Layer 5 of a small transformer language model trained on English Wikipedia (10 layers, counted from 0, width 64).
A neuron adds its activation times its output weights to the MLP's output. To switch it off is to set its activation to zero at one token and run the rest of the model.
A neuron's activation on a vector x is SiLU(gate . x) times (in . x), where the dot is the dot product.

Input weights of the MLP neurons that the questions are about. A number n stands for n times 0.0052.
n2 gate: -4 5 56 -17 -37 -3 29 32 -41 -30 -45 4 5 -44 25 34 -49 -18 -20 32 62 -9 0 -41 -2 17 -24 -25 39 24 -21 31 26 82 -40 6 -7 -63 -31 -16 0 38 -18 -50 -32 -9 10 -10 16 26 -39 6 11 -31 2 -11 1 -6 25 7 49 26 26 5
n5 gate: -22 5 9 26 -10 11 19 42 12 -64 -34 -34 -15 13 55 1 -13 -17 7 -16 -19 14 -9 21 -27 -7 -14 45 -7 -32 -39 -26 -23 50 35 -21 -6 19 -15 -31 66 10 11 4 -11 -36 9 -37 29 -7 -2 -9 33 -33 33 -20 7 14 14 -19 -34 -17 -22 19
n8 gate: -23 41 44 -2 -68 -4 -5 28 -24 -9 3 19 -24 32 67 12 16 -23 -11 -22 -32 -14 55 15 -3 -46 -55 -19 22 13 12 8 26 12 -71 42 50 -35 -38 18 -7 74 25 79 -15 -25 -13 6 -6 15 4 34 2 -1 9 -43 -37 -15 -9 -1 -26 -22 -22 -30
n10 gate: -17 29 39 34 -14 0 -22 3 44 9 -17 12 -4 28 11 7 -7 -41 -3 -20 24 14 -32 4 17 -7 -8 74 -94 -12 51 -59 -4 23 -5 -13 -31 75 38 1 47 17 71 37 -24 -23 1 -13 -10 -15 24 -6 -27 23 7 -33 12 -3 40 21 25 -8 -40 -8
n19 gate: -30 25 18 -21 12 -75 29 -13 -11 29 23 14 -6 -54 -18 -8 -37 10 -5 -22 -15 -9 42 41 5 -9 1 -63 6 -9 2 17 39 -1 46 -27 -42 18 -20 -43 -44 38 -4 23 2 -8 -2 3 35 7 -42 12 -17 16 -4 -9 48 14 15 10 30 -25 -2 5
n54 gate: -27 -1 12 6 13 -20 10 -46 -7 39 -37 38 -39 -29 -39 16 -10 -14 -38 11 27 22 -15 -15 38 9 -63 -3 -26 15 -22 -17 -25 30 -35 14 -38 -38 -5 43 -11 18 8 -61 -27 21 -12 -26 -15 14 17 44 -38 -32 22 35 -19 -14 -38 23 10 -14 49 -51
n72 gate: -13 -35 18 -13 -13 -4 9 32 49 -22 20 -27 11 -13 17 8 31 19 -53 -15 20 -13 31 -8 -5 4 -12 67 18 -5 30 25 20 10 -47 -33 7 25 2 -25 22 51 -5 -20 -15 -16 17 24 19 -13 -13 8 -14 -52 19 5 30 14 6 -19 -25 34 52 -9
n114 gate: -29 -33 5 -22 23 -29 -12 -5 -40 11 -14 -7 -11 -20 -2 57 -29 5 -8 4 13 31 2 74 7 40 9 28 -6 24 3 -36 26 10 -25 -51 -6 30 5 33 16 39 -42 -56 -12 6 73 -78 -4 43 -57 15 23 -42 -34 34 25 -4 29 -19 18 -26 -23 -10
n129 gate: -41 3 8 8 -24 -14 20 23 -1 -21 -7 43 -8 -17 -17 -60 -56 -2 24 33 -26 15 -5 17 -22 10 7 22 -16 -41 -32 8 -36 -22 13 -4 13 -45 27 -5 22 -35 1 -10 71 -27 5 -43 10 -12 32 33 -19 11 -50 -31 -17 38 19 34 -55 29 -15 -30
n131 gate: -31 12 26 -1 24 17 30 24 -24 17 30 27 -12 36 -18 -38 -25 -19 -22 -27 49 -17 -17 13 3 4 -27 -32 16 3 10 -5 -2 -3 25 -29 20 4 42 -49 28 51 -10 -12 12 -14 -3 54 -28 26 2 -38 -33 28 54 -15 39 9 27 -28 -60 14 15 -10
n149 gate: -18 -30 2 -1 29 9 -6 44 -37 2 -39 3 42 -43 -26 -24 -39 36 -8 30 -43 27 -24 -1 -23 -21 -64 30 52 16 -1 25 -13 24 8 0 -11 -12 -46 1 22 -39 -35 23 -8 42 -13 -47 28 -7 23 3 -23 -6 26 0 14 -12 -20 26 12 -16 11 -10
n160 gate: 9 -20 -13 13 -22 -9 -2 -39 -9 38 -17 -3 -13 -10 -6 -11 4 -35 61 -50 22 10 -13 6 4 14 -1 -16 6 -12 18 -8 39 -33 -35 45 -11 -13 -17 -1 4 -72 -9 -16 -1 11 -18 -20 -29 -36 0 25 24 -45 -63 -8 28 8 6 -16 11 79 -15 -4
n178 gate: 8 -17 26 -10 8 72 42 -1 2 -19 -36 12 -8 2 31 4 40 -61 -20 9 -10 -68 15 -49 -22 -15 -28 -6 40 38 7 71 -25 0 -4 12 1 -29 47 20 -35 -13 -4 13 -7 -23 11 16 40 25 -55 49 -36 84 -36 -32 -2 46 -9 5 14 39 63 3
n179 gate: 6 -7 7 -21 -24 14 -7 -3 27 -5 -26 -16 68 8 8 -12 39 -71 -21 32 -9 31 4 44 -37 -24 10 0 -10 -9 -37 -14 18 -10 15 57 15 -53 64 -8 -12 16 17 24 -4 11 2 -39 19 -16 29 35 -4 -19 -4 -19 -35 2 -25 20 -31 9 8 -14
n2 in: 7 26 14 21 -7 -12 7 26 -77 39 -37 26 -6 34 -16 12 28 -24 55 -14 0 22 25 -2 12 24 18 -4 0 31 -29 0 -21 -20 -6 -3 53 -16 -33 -7 4 22 -24 20 24 -26 24 -32 -51 -27 28 6 -4 -20 -1 -42 -3 12 16 17 42 60 -14 -1
n5 in: -17 17 26 26 20 52 17 -30 -3 45 -32 17 -9 -55 22 18 30 -9 1 -45 -3 0 -15 15 38 45 30 18 39 -49 14 -36 -32 15 22 -11 -27 17 11 13 -21 30 18 4 14 33 -2 1 49 -22 22 -22 -11 8 21 17 -2 8 4 6 -1 -19 -18 4
n8 in: -60 5 -9 -26 -58 16 27 -29 -23 7 -32 49 -12 -45 -13 -21 -28 1 -28 33 9 25 -8 28 1 16 2 1 38 3 -1 -28 -18 49 -27 -25 -21 -36 -1 26 -13 20 -8 -22 -2 16 44 12 6 -9 -10 11 56 11 -2 28 -35 -13 12 7 17 10 26 -5
n10 in: 11 37 -23 -4 29 11 -17 -13 -25 51 52 16 -5 29 15 -28 36 9 16 -16 -9 10 -31 -1 31 -10 -16 35 -10 11 7 -24 -39 19 -5 -17 -29 39 26 -53 9 40 5 14 35 14 51 -17 -23 -15 -22 0 7 9 35 -16 3 18 -36 -6 1 -20 2 54
n19 in: 29 -22 -16 -34 -28 4 -19 33 -26 -13 -14 10 24 43 -48 -17 2 -40 13 12 25 17 35 42 3 0 46 57 -27 -27 3 7 -26 28 -18 2 10 15 -39 -11 -10 18 4 1 12 -7 16 -11 30 15 -43 10 -4 -5 18 -7 -2 -4 -16 10 11 15 -7 -19
n54 in: -24 44 3 34 -6 34 -30 -19 32 -31 -23 6 6 0 29 -58 12 -26 -48 19 29 -4 0 -5 -18 -16 -14 -37 7 8 33 -75 -33 26 51 -38 10 -8 -29 6 3 23 19 -16 -3 -5 -41 12 -7 -15 -28 37 -25 -9 24 60 11 9 -2 45 -14 -1 31 -6
n72 in: -4 12 -45 14 3 -6 18 -11 29 -13 31 -1 -41 -14 13 -3 -23 18 -19 -33 -26 31 8 -3 -10 30 -18 0 9 4 49 6 13 -9 6 1 32 41 -52 -3 -17 22 26 -12 -1 -12 18 4 37 21 -26 13 18 -33 38 38 11 -13 -22 -18 -20 -33 -24 -34
n114 in: -16 21 10 -5 -55 28 -12 1 -12 -14 49 19 0 53 3 46 8 4 21 20 -21 3 0 26 -3 4 -23 13 -5 -36 -28 48 8 7 -17 37 2 -41 19 18 -23 -37 -19 -35 2 15 -53 -17 -11 10 -16 -59 6 -17 -34 0 -5 25 -20 -25 2 10 -71 -32
n129 in: -20 -5 -30 16 27 32 -39 -8 30 8 -16 33 21 9 42 17 1 6 -7 -15 -19 33 23 -8 11 -14 11 13 27 79 0 2 1 8 -1 -37 46 -35 -2 -19 -42 -21 -3 -3 6 -58 6 -71 37 16 15 28 24 -12 -3 -11 -32 -23 2 37 17 34 4 22
n131 in: 22 -19 17 0 4 21 41 -14 16 52 2 -43 -38 0 5 0 -3 58 42 -34 -12 10 13 -30 -4 21 1 -16 -19 -6 6 5 -31 56 -21 31 -61 -15 15 19 27 11 -19 25 -43 62 -44 -20 -9 -12 -35 -1 -14 -1 11 10 23 -17 -29 -19 36 12 6 20
n149 in: 10 -16 13 -27 14 -30 -1 -15 5 -10 -8 -33 9 -10 -71 19 19 -11 -29 -8 3 -20 20 -16 -3 -23 -3 -5 26 9 -1 40 -5 6 -19 -72 8 6 51 -8 23 12 -21 -28 33 11 -58 0 -20 28 4 -33 21 -11 58 -6 14 18 17 50 11 -1 -17 -21
n160 in: 77 2 29 -32 -2 -18 2 21 -16 5 30 -24 14 20 19 35 9 -13 -12 -27 0 43 3 40 0 -12 22 -7 39 10 -4 20 49 -12 1 -9 54 -6 -2 15 10 -11 -20 36 24 -49 -32 -5 -23 -5 -5 29 7 64 -13 46 -42 -12 -32 15 -8 -24 -10 12
n178 in: -29 -6 12 9 20 55 -9 -49 29 -26 15 27 6 8 24 -11 -53 6 53 0 -26 -45 -2 -41 19 -29 -26 47 31 17 -5 -13 -25 -23 14 -18 79 -18 -24 -23 11 -27 26 10 21 -17 24 -21 31 25 -19 8 17 -4 30 0 -14 -5 -17 -67 19 5 9 -36
n179 in: 0 1 22 -18 -17 26 32 52 -26 5 -13 -54 13 -49 11 -35 4 -22 28 -6 57 44 7 -8 14 21 -28 -5 -38 -33 -3 -1 -10 -3 20 -50 -5 9 39 -7 15 38 -32 10 -5 8 -1 -3 -24 -40 8 -39 18 10 -24 -30 22 -21 -20 -3 0 -35 4 -34

Output weights of the MLP neurons that the questions are about. A number n stands for n times 0.008.
n2: -39 -5 39 -61 -41 40 -2 19 30 16 -10 17 40 -8 -73 33 55 -28 -25 -12 48 -16 62 7 -15 19 17 0 10 -38 -33 -79 -49 9 -45 31 25 8 -17 -66 -7 57 -47 17 57 5 -11 -10 -40 38 3 -21 -5 30 18 1 -43 -10 -10 1 -19 -2 -46 12
n5: -6 -59 -86 -12 34 -13 -52 10 -1 -5 4 8 0 7 -5 26 -24 35 -18 -2 1 -39 -26 -56 46 34 28 -6 23 28 -59 18 0 4 43 -20 -22 -12 -13 35 25 4 5 11 21 -42 52 1 9 -10 -39 32 57 -17 14 58 24 8 11 -25 -35 -22 39 44
n8: 5 -5 24 18 -44 -2 40 -24 36 -27 26 11 -29 68 -9 -14 -11 -38 -35 -3 -35 25 -13 5 -34 -32 -6 -1 -2 -29 -69 -30 -20 60 -8 -33 -26 1 45 -29 -3 -25 9 24 28 -12 -16 53 -42 -26 -37 -57 11 -15 58 -43 -35 19 11 62 -43 -25 20 -17
n10: -16 -70 15 -10 -43 -26 20 -45 -14 6 28 34 -15 -19 35 54 -15 14 10 26 -5 25 65 41 14 40 31 13 48 32 -37 45 -40 2 21 -3 41 8 24 9 -32 -1 18 63 -6 -22 -68 27 33 -23 24 -18 34 8 24 -66 -15 -50 -4 44 -24 8 -7 0
n19: 42 -5 5 1 7 -27 26 -16 20 -43 -33 7 -7 23 -9 28 7 0 8 33 -49 -22 -4 -10 -34 88 -43 -14 -34 18 3 32 -9 46 -69 13 -5 -23 20 39 1 -20 -22 -28 -4 -63 40 -2 25 13 20 -7 -9 -44 -3 11 -4 -4 60 -33 56 -66 3 15
n54: 0 -17 -4 -45 -27 -22 -46 -44 3 -35 -53 -34 25 -51 44 -4 59 -5 -46 -26 71 3 -4 -38 -35 -34 -13 -21 11 20 -36 3 -64 -18 27 34 61 5 -41 -26 -29 -7 44 -32 49 -16 75 11 -14 -17 -32 39 -23 -44 -21 -12 -40 11 8 -38 -15 -22 60 -21
n72: 28 17 -5 30 -6 21 47 26 -27 32 39 -27 5 75 -18 11 6 25 -34 -19 60 -26 14 14 19 12 5 38 11 18 28 -13 56 -82 35 -11 44 -17 6 -39 -23 -11 -13 -2 -33 -14 33 15 8 -60 18 -33 23 -41 -8 33 21 -87 -48 -15 -18 -5 26 -3
n114: 13 10 -29 46 -27 14 66 52 57 -50 -85 -34 10 -95 -10 33 39 14 -4 -37 -33 -18 45 -63 24 4 -28 -15 -41 -6 -28 42 -30 -25 -46 -10 13 72 9 -51 -7 28 -2 -3 20 -32 30 9 -10 -9 11 -19 -14 -18 -32 53 6 68 -20 -5 -2 3 -30 -30
n129: -6 22 15 13 -54 -3 -47 54 -1 36 -8 7 37 -56 -8 6 -6 15 32 -47 46 -11 -54 60 -12 28 59 27 -3 13 37 26 -31 16 67 -10 -4 -50 -36 -19 -29 -17 -35 13 37 -35 12 42 -32 10 -21 2 -51 21 33 49 -19 -46 32 6 -20 -11 38 4
n131: -34 5 37 -16 12 -50 -20 -15 43 56 -3 17 -19 50 25 -22 -20 27 -42 -16 2 -10 -20 36 -9 -11 -46 -48 -33 -24 -37 -16 20 -29 5 -5 0 23 14 -39 4 36 18 -61 41 -47 -29 -4 -66 60 -31 -6 -25 39 41 -42 45 36 40 -5 -54 48 -23 -1
n149: -9 8 22 22 -4 -18 70 -25 2 69 3 69 -13 14 8 -66 0 -32 26 28 -38 -9 -60 2 0 33 48 15 -72 -8 3 21 -12 37 -42 -48 43 12 16 47 -6 -10 25 22 -4 -5 -11 -48 -9 -61 3 49 24 -16 20 2 -10 29 -42 -22 19 5 12 5
n160: -40 -51 -9 11 -4 12 -34 -10 0 39 -11 -14 30 -25 47 -18 18 49 -12 21 -18 20 -29 -24 47 74 -90 -41 -4 23 -27 0 -26 -40 4 23 6 -32 -9 0 15 -29 -11 -39 -38 17 18 87 -33 12 -23 -33 -1 -34 -2 -12 -12 -19 49 45 7 -17 -4 54
n178: -27 15 24 25 30 7 -1 25 -26 -23 -50 20 34 6 23 -17 13 9 -72 -13 -13 29 -57 43 -62 -34 -29 2 -24 26 -12 33 8 37 16 -43 -22 -64 46 8 27 2 -92 -40 -56 23 -25 23 -11 13 -29 32 -1 20 -60 -5 -28 17 42 -29 -20 14 20 46
n179: -11 28 -7 -91 -17 32 48 10 5 -17 21 11 -34 57 40 9 -28 59 -3 -37 -1 -7 17 -9 -27 -47 33 18 -15 28 73 -4 21 46 -8 -18 12 32 -35 -10 34 -4 -28 23 -34 49 4 3 -20 36 35 43 35 -20 4 -16 30 -3 13 38 47 -37 -13 -2

Each question names a token from some text and the token that comes next. It shows the vector x that enters the MLP there. A number n stands for n times 0.033.

Then comes g, the gradient of the next token's log-probability with respect to the MLP's output, scaled to length 1. A neuron's effect is roughly proportional to its activation times (output weights . g). A number n stands for n times 0.0052.

"ast", then "ro"
x: -8 36 25 24 -25 12 21 26 -14 1 -2 -22 -17 20 2 -23 11 11 -17 -52 22 10 32 3 9 -37 45 -26 2 -25 -9 -23 -22 18 -3 -11 16 66 11 17 -33 -42 -24 -9 25 -10 -13 14 -6 32 15 30 6 -24 -8 -43 -6 7 -25 -11 -4 7 -2 -11
g: -8 14 -8 13 9 43 7 -5 -8 -7 8 -60 -19 7 15 -21 -18 18 -22 38 26 -14 -3 22 -20 38 31 -27 -41 28 17 -18 -30 -7 31 1 47 -16 4 11 30 12 7 -37 32 -9 9 44 31 -10 -51 -17 -24 -15 -8 23 -12 28 3 -9 28 27 -31 15
Switching off which neuron hurts the next token most? n8

"s", then " a"
x: 9 -20 -21 -31 6 -5 14 20 -1 12 10 36 11 18 -45 -36 16 -1 -17 3 19 -8 16 -4 -6 -14 1 -44 -51 -37 2 -9 -23 42 -1 -3 -27 14 -15 34 -22 -34 -26 -21 -3 -24 -23 8 -2 -22 3 25 -15 -14 -16 -39 37 -26 27 -31 -22 -30 17 -56
g: 13 1 -7 -35 -11 -34 23 11 -11 -34 -13 -3 -16 -15 38 -52 -65 -19 21 -11 35 16 -19 12 8 7 28 -28 -37 1 -37 15 -7 1 30 -29 35 -35 -45 -16 15 -6 -12 -19 -15 10 8 -10 21 -11 -17 0 -3 -4 30 8 34 -8 39 -16 10 -36 23 -33
Switching off which neuron hurts the next token most? n54

" from", then " which"
x: 23 -14 -5 -20 -11 6 -18 -16 26 20 7 19 46 20 0 -16 10 28 4 -26 -9 1 8 26 30 -22 -1 -13 -19 -8 -38 -2 -32 -15 -6 -31 -3 -25 6 23 -17 -44 -35 -8 -17 6 3 12 20 -4 31 9 -16 -10 -37 -55 -5 10 -14 -20 -2 -19 34 12
g: -8 -35 -34 -55 16 7 0 24 -32 32 8 -3 -25 -21 -19 -39 -6 5 19 43 4 15 -7 -9 13 22 -12 21 -5 6 10 19 40 28 13 20 -31 -66 14 12 2 38 -35 -20 -12 -32 17 -17 -6 -36 -14 -32 -15 -17 -4 21 5 -3 -22 -51 29 -10 -1 -11
Switching off which neuron hurts the next token most? n72

"ic", then "s"
x: 2 1 -3 38 16 39 5 5 41 -16 -23 7 -14 -9 -9 0 32 -21 -41 -12 1 31 28 0 -24 -11 36 19 -4 -82 -23 5 4 2 0 24 6 19 -29 25 11 -51 -30 -8 5 -2 -24 10 -3 -12 13 10 30 -3 44 -15 13 8 -13 26 37 6 22 13
g: -40 3 -43 3 -42 22 -46 -15 -16 9 1 -35 10 -21 -11 -2 -37 -45 15 -19 -5 -11 6 -12 39 -21 34 -13 25 -32 -21 -22 -9 3 -59 -26 11 -8 18 -32 10 -15 53 -23 21 -17 25 0 14 0 11 13 20 -17 30 -6 -33 7 -35 -8 12 -24 24 -2
Switching off which neuron hurts the next token most? n5

"ol", then "le"
x: 3 3 -25 -22 27 8 12 8 13 24 4 10 2 -17 -30 45 6 8 -50 -40 5 -21 -9 4 -16 11 -19 44 21 -39 5 -34 -44 -19 29 13 18 30 -9 21 22 -53 0 -3 9 -31 -1 16 -19 -23 -11 2 -30 -54 16 -28 33 -8 -29 0 -15 -6 -33 18
g: 1 -51 -11 48 -11 10 19 -39 22 -30 21 -6 33 -29 -9 -41 8 -5 -26 -2 30 3 -1 -11 -43 12 2 -8 9 17 -30 10 -26 23 14 -6 -14 43 3 38 -14 -34 47 14 37 -17 1 -18 52 -1 -1 -19 11 -1 10 6 -55 -21 -8 23 -17 17 17 -13
Which neuron, switched off, raises the next token's probability most? n72

"n", then " "
x: 32 3 -11 -24 29 -11 17 4 4 36 -4 -10 14 19 -16 22 23 12 -26 -19 -6 -7 -6 21 11 -8 11 -55 -29 -9 -23 -28 18 1 22 23 -3 15 -3 16 -11 2 -44 2 -13 33 7 4 21 3 4 32 -1 -53 -14 -49 -9 -14 9 40 8 -34 42 21
g: 22 -7 -24 20 2 -44 -14 -36 41 7 -6 12 -27 16 3 41 7 45 9 -23 10 -66 -60 6 0 23 -19 -18 -12 26 20 23 -21 0 -20 6 -21 -21 -24 10 -2 -8 -22 4 2 45 -10 -18 28 4 -32 -31 20 9 15 26 -18 -6 23 -43 -14 1 14 28
Which neuron, switched off, raises the next token's probability most? n19

" of", then " A"
x: 22 -27 -9 -12 7 27 -22 -26 29 24 2 22 29 17 10 -41 7 20 13 -15 -9 4 22 10 20 -34 -25 -16 -49 -29 -35 9 1 -5 13 -7 11 -7 -10 34 -28 -52 -37 -31 -9 12 -21 -19 -2 -5 28 -8 20 -12 -6 -45 -5 22 -1 -6 17 -24 7 1
g: -20 24 -29 -8 -6 19 9 -1 28 -17 -8 -11 -32 20 22 16 4 6 14 -32 -28 35 17 -19 42 34 36 2 38 17 -15 -2 -51 -31 -14 28 16 16 -1 2 11 -38 8 34 6 -3 -40 33 -22 22 -27 -49 -16 -16 0 15 -15 24 14 36 8 -56 -7 -5
Switching off which neuron hurts the next token most? n8

" H", then "ass"
x: 3 29 -15 -26 4 21 33 -10 9 4 34 39 -8 16 34 22 17 5 0 4 28 27 -9 17 -15 17 9 4 6 -24 33 -28 -4 -29 -1 -19 -7 7 -7 33 -12 -19 -15 -10 -14 -1 -5 -1 -6 -40 17 15 -18 -9 -11 -65 5 0 3 -11 21 -16 8 14
g: -14 1 27 -59 -31 12 16 1 21 -14 -7 -27 -25 -20 10 53 22 23 17 69 -7 -18 9 -32 -6 12 -34 -7 -10 4 -16 6 3 -18 16 0 40 10 -15 21 22 30 -3 16 56 19 -21 43 -2 19 -19 14 36 -3 2 5 11 -32 38 -3 25 22 -14 4
Which neuron, switched off, raises the next token's probability most? n149

" l", then "ist"
x: 37 24 7 -12 14 13 -21 8 46 -1 -4 39 20 -2 -14 -10 13 21 -4 4 6 -8 -19 11 22 -38 3 -22 -20 -6 13 -14 -24 -39 26 -29 26 -2 17 44 -1 4 -13 -15 -10 -35 -6 -12 13 -34 52 29 -35 24 -14 -42 -10 -13 -42 -39 14 -7 47 3
g: -49 -4 -2 -4 -1 -7 24 13 37 -39 -33 12 -12 -8 39 -2 4 2 16 18 25 37 -34 -33 1 25 -31 5 -26 -17 -11 -35 -28 -8 4 3 -28 11 -3 -20 -25 -11 -13 19 -51 -47 -38 21 -13 -27 7 -14 -10 -9 -4 -12 18 15 -30 27 43 -58 -13 -9
Which neuron, switched off, raises the next token's probability most? n160

"el", then "aw"
x: 42 5 -36 -36 6 48 37 -10 12 31 -50 46 -11 -19 -4 29 -3 21 -1 -12 -15 -9 18 3 19 -8 33 -2 3 -14 9 -19 -38 19 29 -14 21 45 -16 -4 15 -31 -3 9 -20 -25 -38 -6 -18 -53 14 26 -8 -17 5 -34 27 10 15 13 26 -13 -1 31
g: 8 11 -36 -40 35 1 26 0 22 5 32 2 -36 37 3 13 25 -9 -15 42 -32 44 -40 -23 -10 -21 -12 -45 -38 -14 22 -12 -1 5 -6 -4 -11 -23 24 10 12 34 30 0 -17 -26 -12 -54 -2 8 11 0 -32 14 -26 -10 -18 -39 17 -5 -46 -24 13 11
Which neuron, switched off, raises the next token's probability most? n114

"ance", then ","
x: 1 14 -1 3 -40 17 -22 2 -8 -8 -4 33 12 21 17 7 -8 -9 -13 -11 41 28 -3 13 -31 -52 -7 -16 17 -49 -11 -22 7 32 19 -14 -7 35 -29 -4 -1 -33 -48 -10 -3 -17 -24 36 -16 8 3 6 1 2 20 -45 -14 -21 -5 -8 -10 0 20 31
g: 7 7 -24 -32 -35 30 11 3 -32 -22 1 34 49 32 -1 4 11 -10 -5 -25 -17 6 13 -2 30 21 12 0 6 -40 -5 -13 8 16 4 30 -22 -19 78 -15 -23 20 11 -2 32 7 0 22 -23 -35 19 9 12 -44 29 11 -11 -70 -1 -2 -20 -1 -12 -21
Which two neurons, each switched off alone, lower its probability most, in order? n131, n8

" the", then " c"
x: 37 -14 28 14 -18 7 -4 6 30 11 27 -11 8 11 -9 -22 9 34 -13 -27 6 -1 21 24 -1 -1 22 -18 -2 2 -19 -18 -14 8 -48 -24 -4 2 -28 45 -16 -50 -51 0 -34 10 -7 -20 -9 18 -7 4 -34 6 -5 -44 26 40 -21 15 10 1 23 7
g: -29 -38 6 2 -14 49 -21 16 -41 28 -50 -10 27 7 -24 -6 -7 -16 37 -20 -3 10 -9 -13 -39 -2 43 4 -2 -61 -14 -11 -9 33 -2 3 19 9 4 3 -29 11 -14 -44 14 -4 52 -11 -8 14 20 43 -10 -4 -11 1 -32 -34 -21 26 24 -21 -14 0
Switching off which neuron hurts the next token most? n131

"v", then "en"
x: -14 15 -35 26 29 22 -16 -6 54 23 37 2 -7 -2 -28 18 8 8 -17 -43 3 -9 25 22 44 -16 18 28 -27 -13 -31 11 -11 2 8 0 5 20 -5 12 -28 -11 -68 -9 -18 2 25 27 35 2 -9 -7 17 -36 -8 -32 -14 -49 29 -34 29 -12 34 0
g: 24 -6 51 -12 3 -5 32 -48 6 5 -14 -25 -21 -3 -21 -21 19 -29 -19 36 -7 7 17 -32 -38 -24 18 -6 -26 -16 6 42 -31 24 2 6 -33 22 -36 4 -6 6 -2 -33 -2 -8 4 -4 5 -9 -15 5 35 21 -40 25 -5 -21 -4 -59 1 -15 -43 53
Which neuron, switched off, raises the next token's probability most? n72

"ic", then " f"
x: 15 14 -7 26 31 24 13 -4 49 -7 -5 15 2 -14 -13 -6 -12 -26 -32 -15 21 17 35 2 -29 -14 43 19 15 -75 -26 10 13 -5 34 32 6 23 -46 24 6 -34 -31 3 5 3 -35 9 -13 -28 20 23 18 -2 9 -28 7 -8 -1 20 4 22 9 -10
g: -10 -24 -11 16 -12 -8 -16 -17 -7 -5 -30 -28 -13 37 -69 1 -7 38 8 39 6 -11 -14 -2 -13 9 4 31 6 5 -34 -1 9 28 -52 -22 -29 -1 -32 4 -10 -4 -26 -22 21 -3 8 -9 -7 16 48 7 21 49 -7 0 3 48 -27 52 1 -41 -21 3
Switching off which neuron hurts the next token most? n54

"or", then " Al"
x: 6 24 18 0 16 20 16 -2 15 -39 31 15 27 25 -20 -7 31 14 -21 -50 -33 2 25 -29 -44 -18 8 7 9 -21 -13 -39 -5 19 49 -8 33 69 -1 -25 -1 -15 -44 -36 3 -20 2 26 -19 -8 -11 -7 -4 -5 16 -18 28 -18 1 5 20 -42 6 -28
g: -15 27 22 25 25 28 -4 23 30 3 17 -11 -8 1 26 34 -13 24 3 -7 16 -20 27 6 23 10 28 18 -21 8 -45 19 -7 -14 -12 28 38 -7 -53 -8 -11 -4 45 1 -14 31 -27 18 27 -7 -46 -15 20 45 -8 22 -42 16 48 -12 11 -44 -3 -18
Switching off which neuron hurts the next token most? n131

" P", then "in"
x: 14 5 -15 0 7 10 36 3 -9 -22 21 -2 -13 -16 14 17 23 45 -7 0 9 9 26 34 -8 26 -27 -14 -21 3 11 -24 -9 -28 -6 -13 -5 28 -8 34 -35 -39 -30 -12 14 8 -4 3 21 -4 23 5 9 -27 12 -57 15 -22 7 -5 27 12 18 27
g: -12 3 11 -33 14 22 -48 -12 1 52 -10 26 12 7 -25 21 12 -11 -11 -18 -24 1 6 10 20 -25 9 11 -6 -11 22 1 -29 8 26 12 30 68 -23 -31 -21 -19 -5 -15 -42 8 -40 5 -1 -29 17 37 -6 13 -17 -33 -23 -44 19 -18 -47 -26 -34 -4
Switching off which neuron hurts the next token most? n19

"m", then "and"
x: 23 -6 18 -9 -18 37 -42 16 38 14 -41 -17 5 -10 -20 17 32 37 -15 -29 0 44 7 12 45 13 -11 -17 12 -17 -21 -22 12 -24 30 -5 10 7 -17 28 -50 -31 -27 33 -12 -41 55 -4 -14 3 10 32 -50 -30 -20 -20 4 -9 -36 -3 34 18 -7 15
g: -40 11 -21 -35 -23 4 -17 41 17 -34 0 -25 -42 -3 30 21 -20 8 17 22 -45 -7 -9 -18 20 -53 57 -33 25 37 -13 -10 9 -19 -17 -9 -3 -17 -29 -23 -1 8 -3 10 1 -30 -33 11 14 -47 -2 35 -5 22 21 -5 -17 17 13 -9 3 30 7 36
Which neuron, switched off, raises the next token's probability most? n160

"red", then " from"
x: 29 40 -1 -7 -13 4 2 21 8 14 -2 16 12 15 10 -11 -14 62 -38 7 20 -41 6 -10 -28 -9 38 -12 13 -15 -6 -18 2 25 16 10 3 34 12 -15 -22 -38 -47 -21 22 -15 -9 1 -15 -24 54 41 6 8 -15 -46 12 -2 -14 10 0 -27 26 27
g: 6 38 -42 -45 -5 -28 -18 58 -17 4 18 7 23 -8 -14 -16 -17 -8 -26 42 11 10 -25 -11 23 27 28 -11 31 11 5 24 -20 -3 31 -16 -5 1 -25 -13 15 -16 16 16 23 -25 35 45 12 17 -18 31 13 -1 39 8 -11 -63 -26 -18 -18 -5 29 22
Which neuron, switched off, raises the next token's probability most? n114

"uc", then "c"
x: 19 -20 0 24 -11 -4 -2 26 0 -8 -32 17 31 -16 0 28 29 22 -20 -28 -3 -44 52 -16 -13 -6 27 11 -25 -24 2 -7 -4 -28 26 -9 13 13 23 5 14 -62 -49 1 -21 -4 -7 7 43 -4 -37 29 25 -22 4 -26 10 -10 -34 -1 25 22 45 -9
g: -22 -6 12 -25 -2 -1 -25 0 16 22 -34 -17 -23 4 -17 23 0 20 -13 -8 -10 19 5 -35 22 -38 -13 21 10 14 3 -37 19 8 -19 33 -7 -5 3 -8 -15 -11 -8 -14 -13 93 -20 -44 -25 52 6 19 -10 1 33 4 20 16 36 2 48 -43 -6 -4
Switching off which neuron hurts the next token most? n72

"t", then "ic"
x: 25 2 -40 20 -35 9 0 -4 4 19 33 -42 -17 18 -9 9 -10 39 -34 -12 15 2 8 12 -14 1 -12 -4 -25 -36 26 2 -52 46 10 -2 39 42 -4 19 0 -5 -33 -16 -44 29 37 -37 -11 11 -6 23 -11 -55 -28 -17 21 4 -6 -19 46 -39 30 -21
g: 4 45 -7 20 -4 30 -30 21 5 37 30 -1 26 -7 -7 34 -16 -6 -8 14 -12 -28 -22 3 5 0 -3 -25 68 17 18 34 2 2 19 -31 -38 22 38 -8 -45 -20 20 -51 -4 15 13 21 3 -38 18 20 13 -36 34 -20 -2 -13 1 23 -41 -15 -10 -4
Switching off which neuron hurts the next token most? n72

"ing", then " to"
x: 44 -1 33 -6 -8 -2 -7 4 -10 3 -2 32 28 44 3 -12 8 4 -14 -18 -5 16 -29 3 -21 -23 32 -32 -18 -25 -13 -16 -10 45 34 -25 -1 14 -47 25 -19 -28 -34 -1 25 12 -26 47 9 0 36 53 9 2 -39 -25 -14 3 -9 -19 -6 -21 51 15
g: 28 13 -3 4 -18 -15 -14 35 20 11 -28 33 -12 7 -17 27 -50 -28 -32 4 -24 20 8 -28 -47 11 34 -1 20 20 -4 -3 1 -36 25 -21 30 6 -39 9 15 -1 -6 30 50 4 33 29 -2 -36 -17 5 -36 -34 19 24 -22 -17 21 -19 -22 43 -4 19
Switching off which neuron hurts the next token most? n72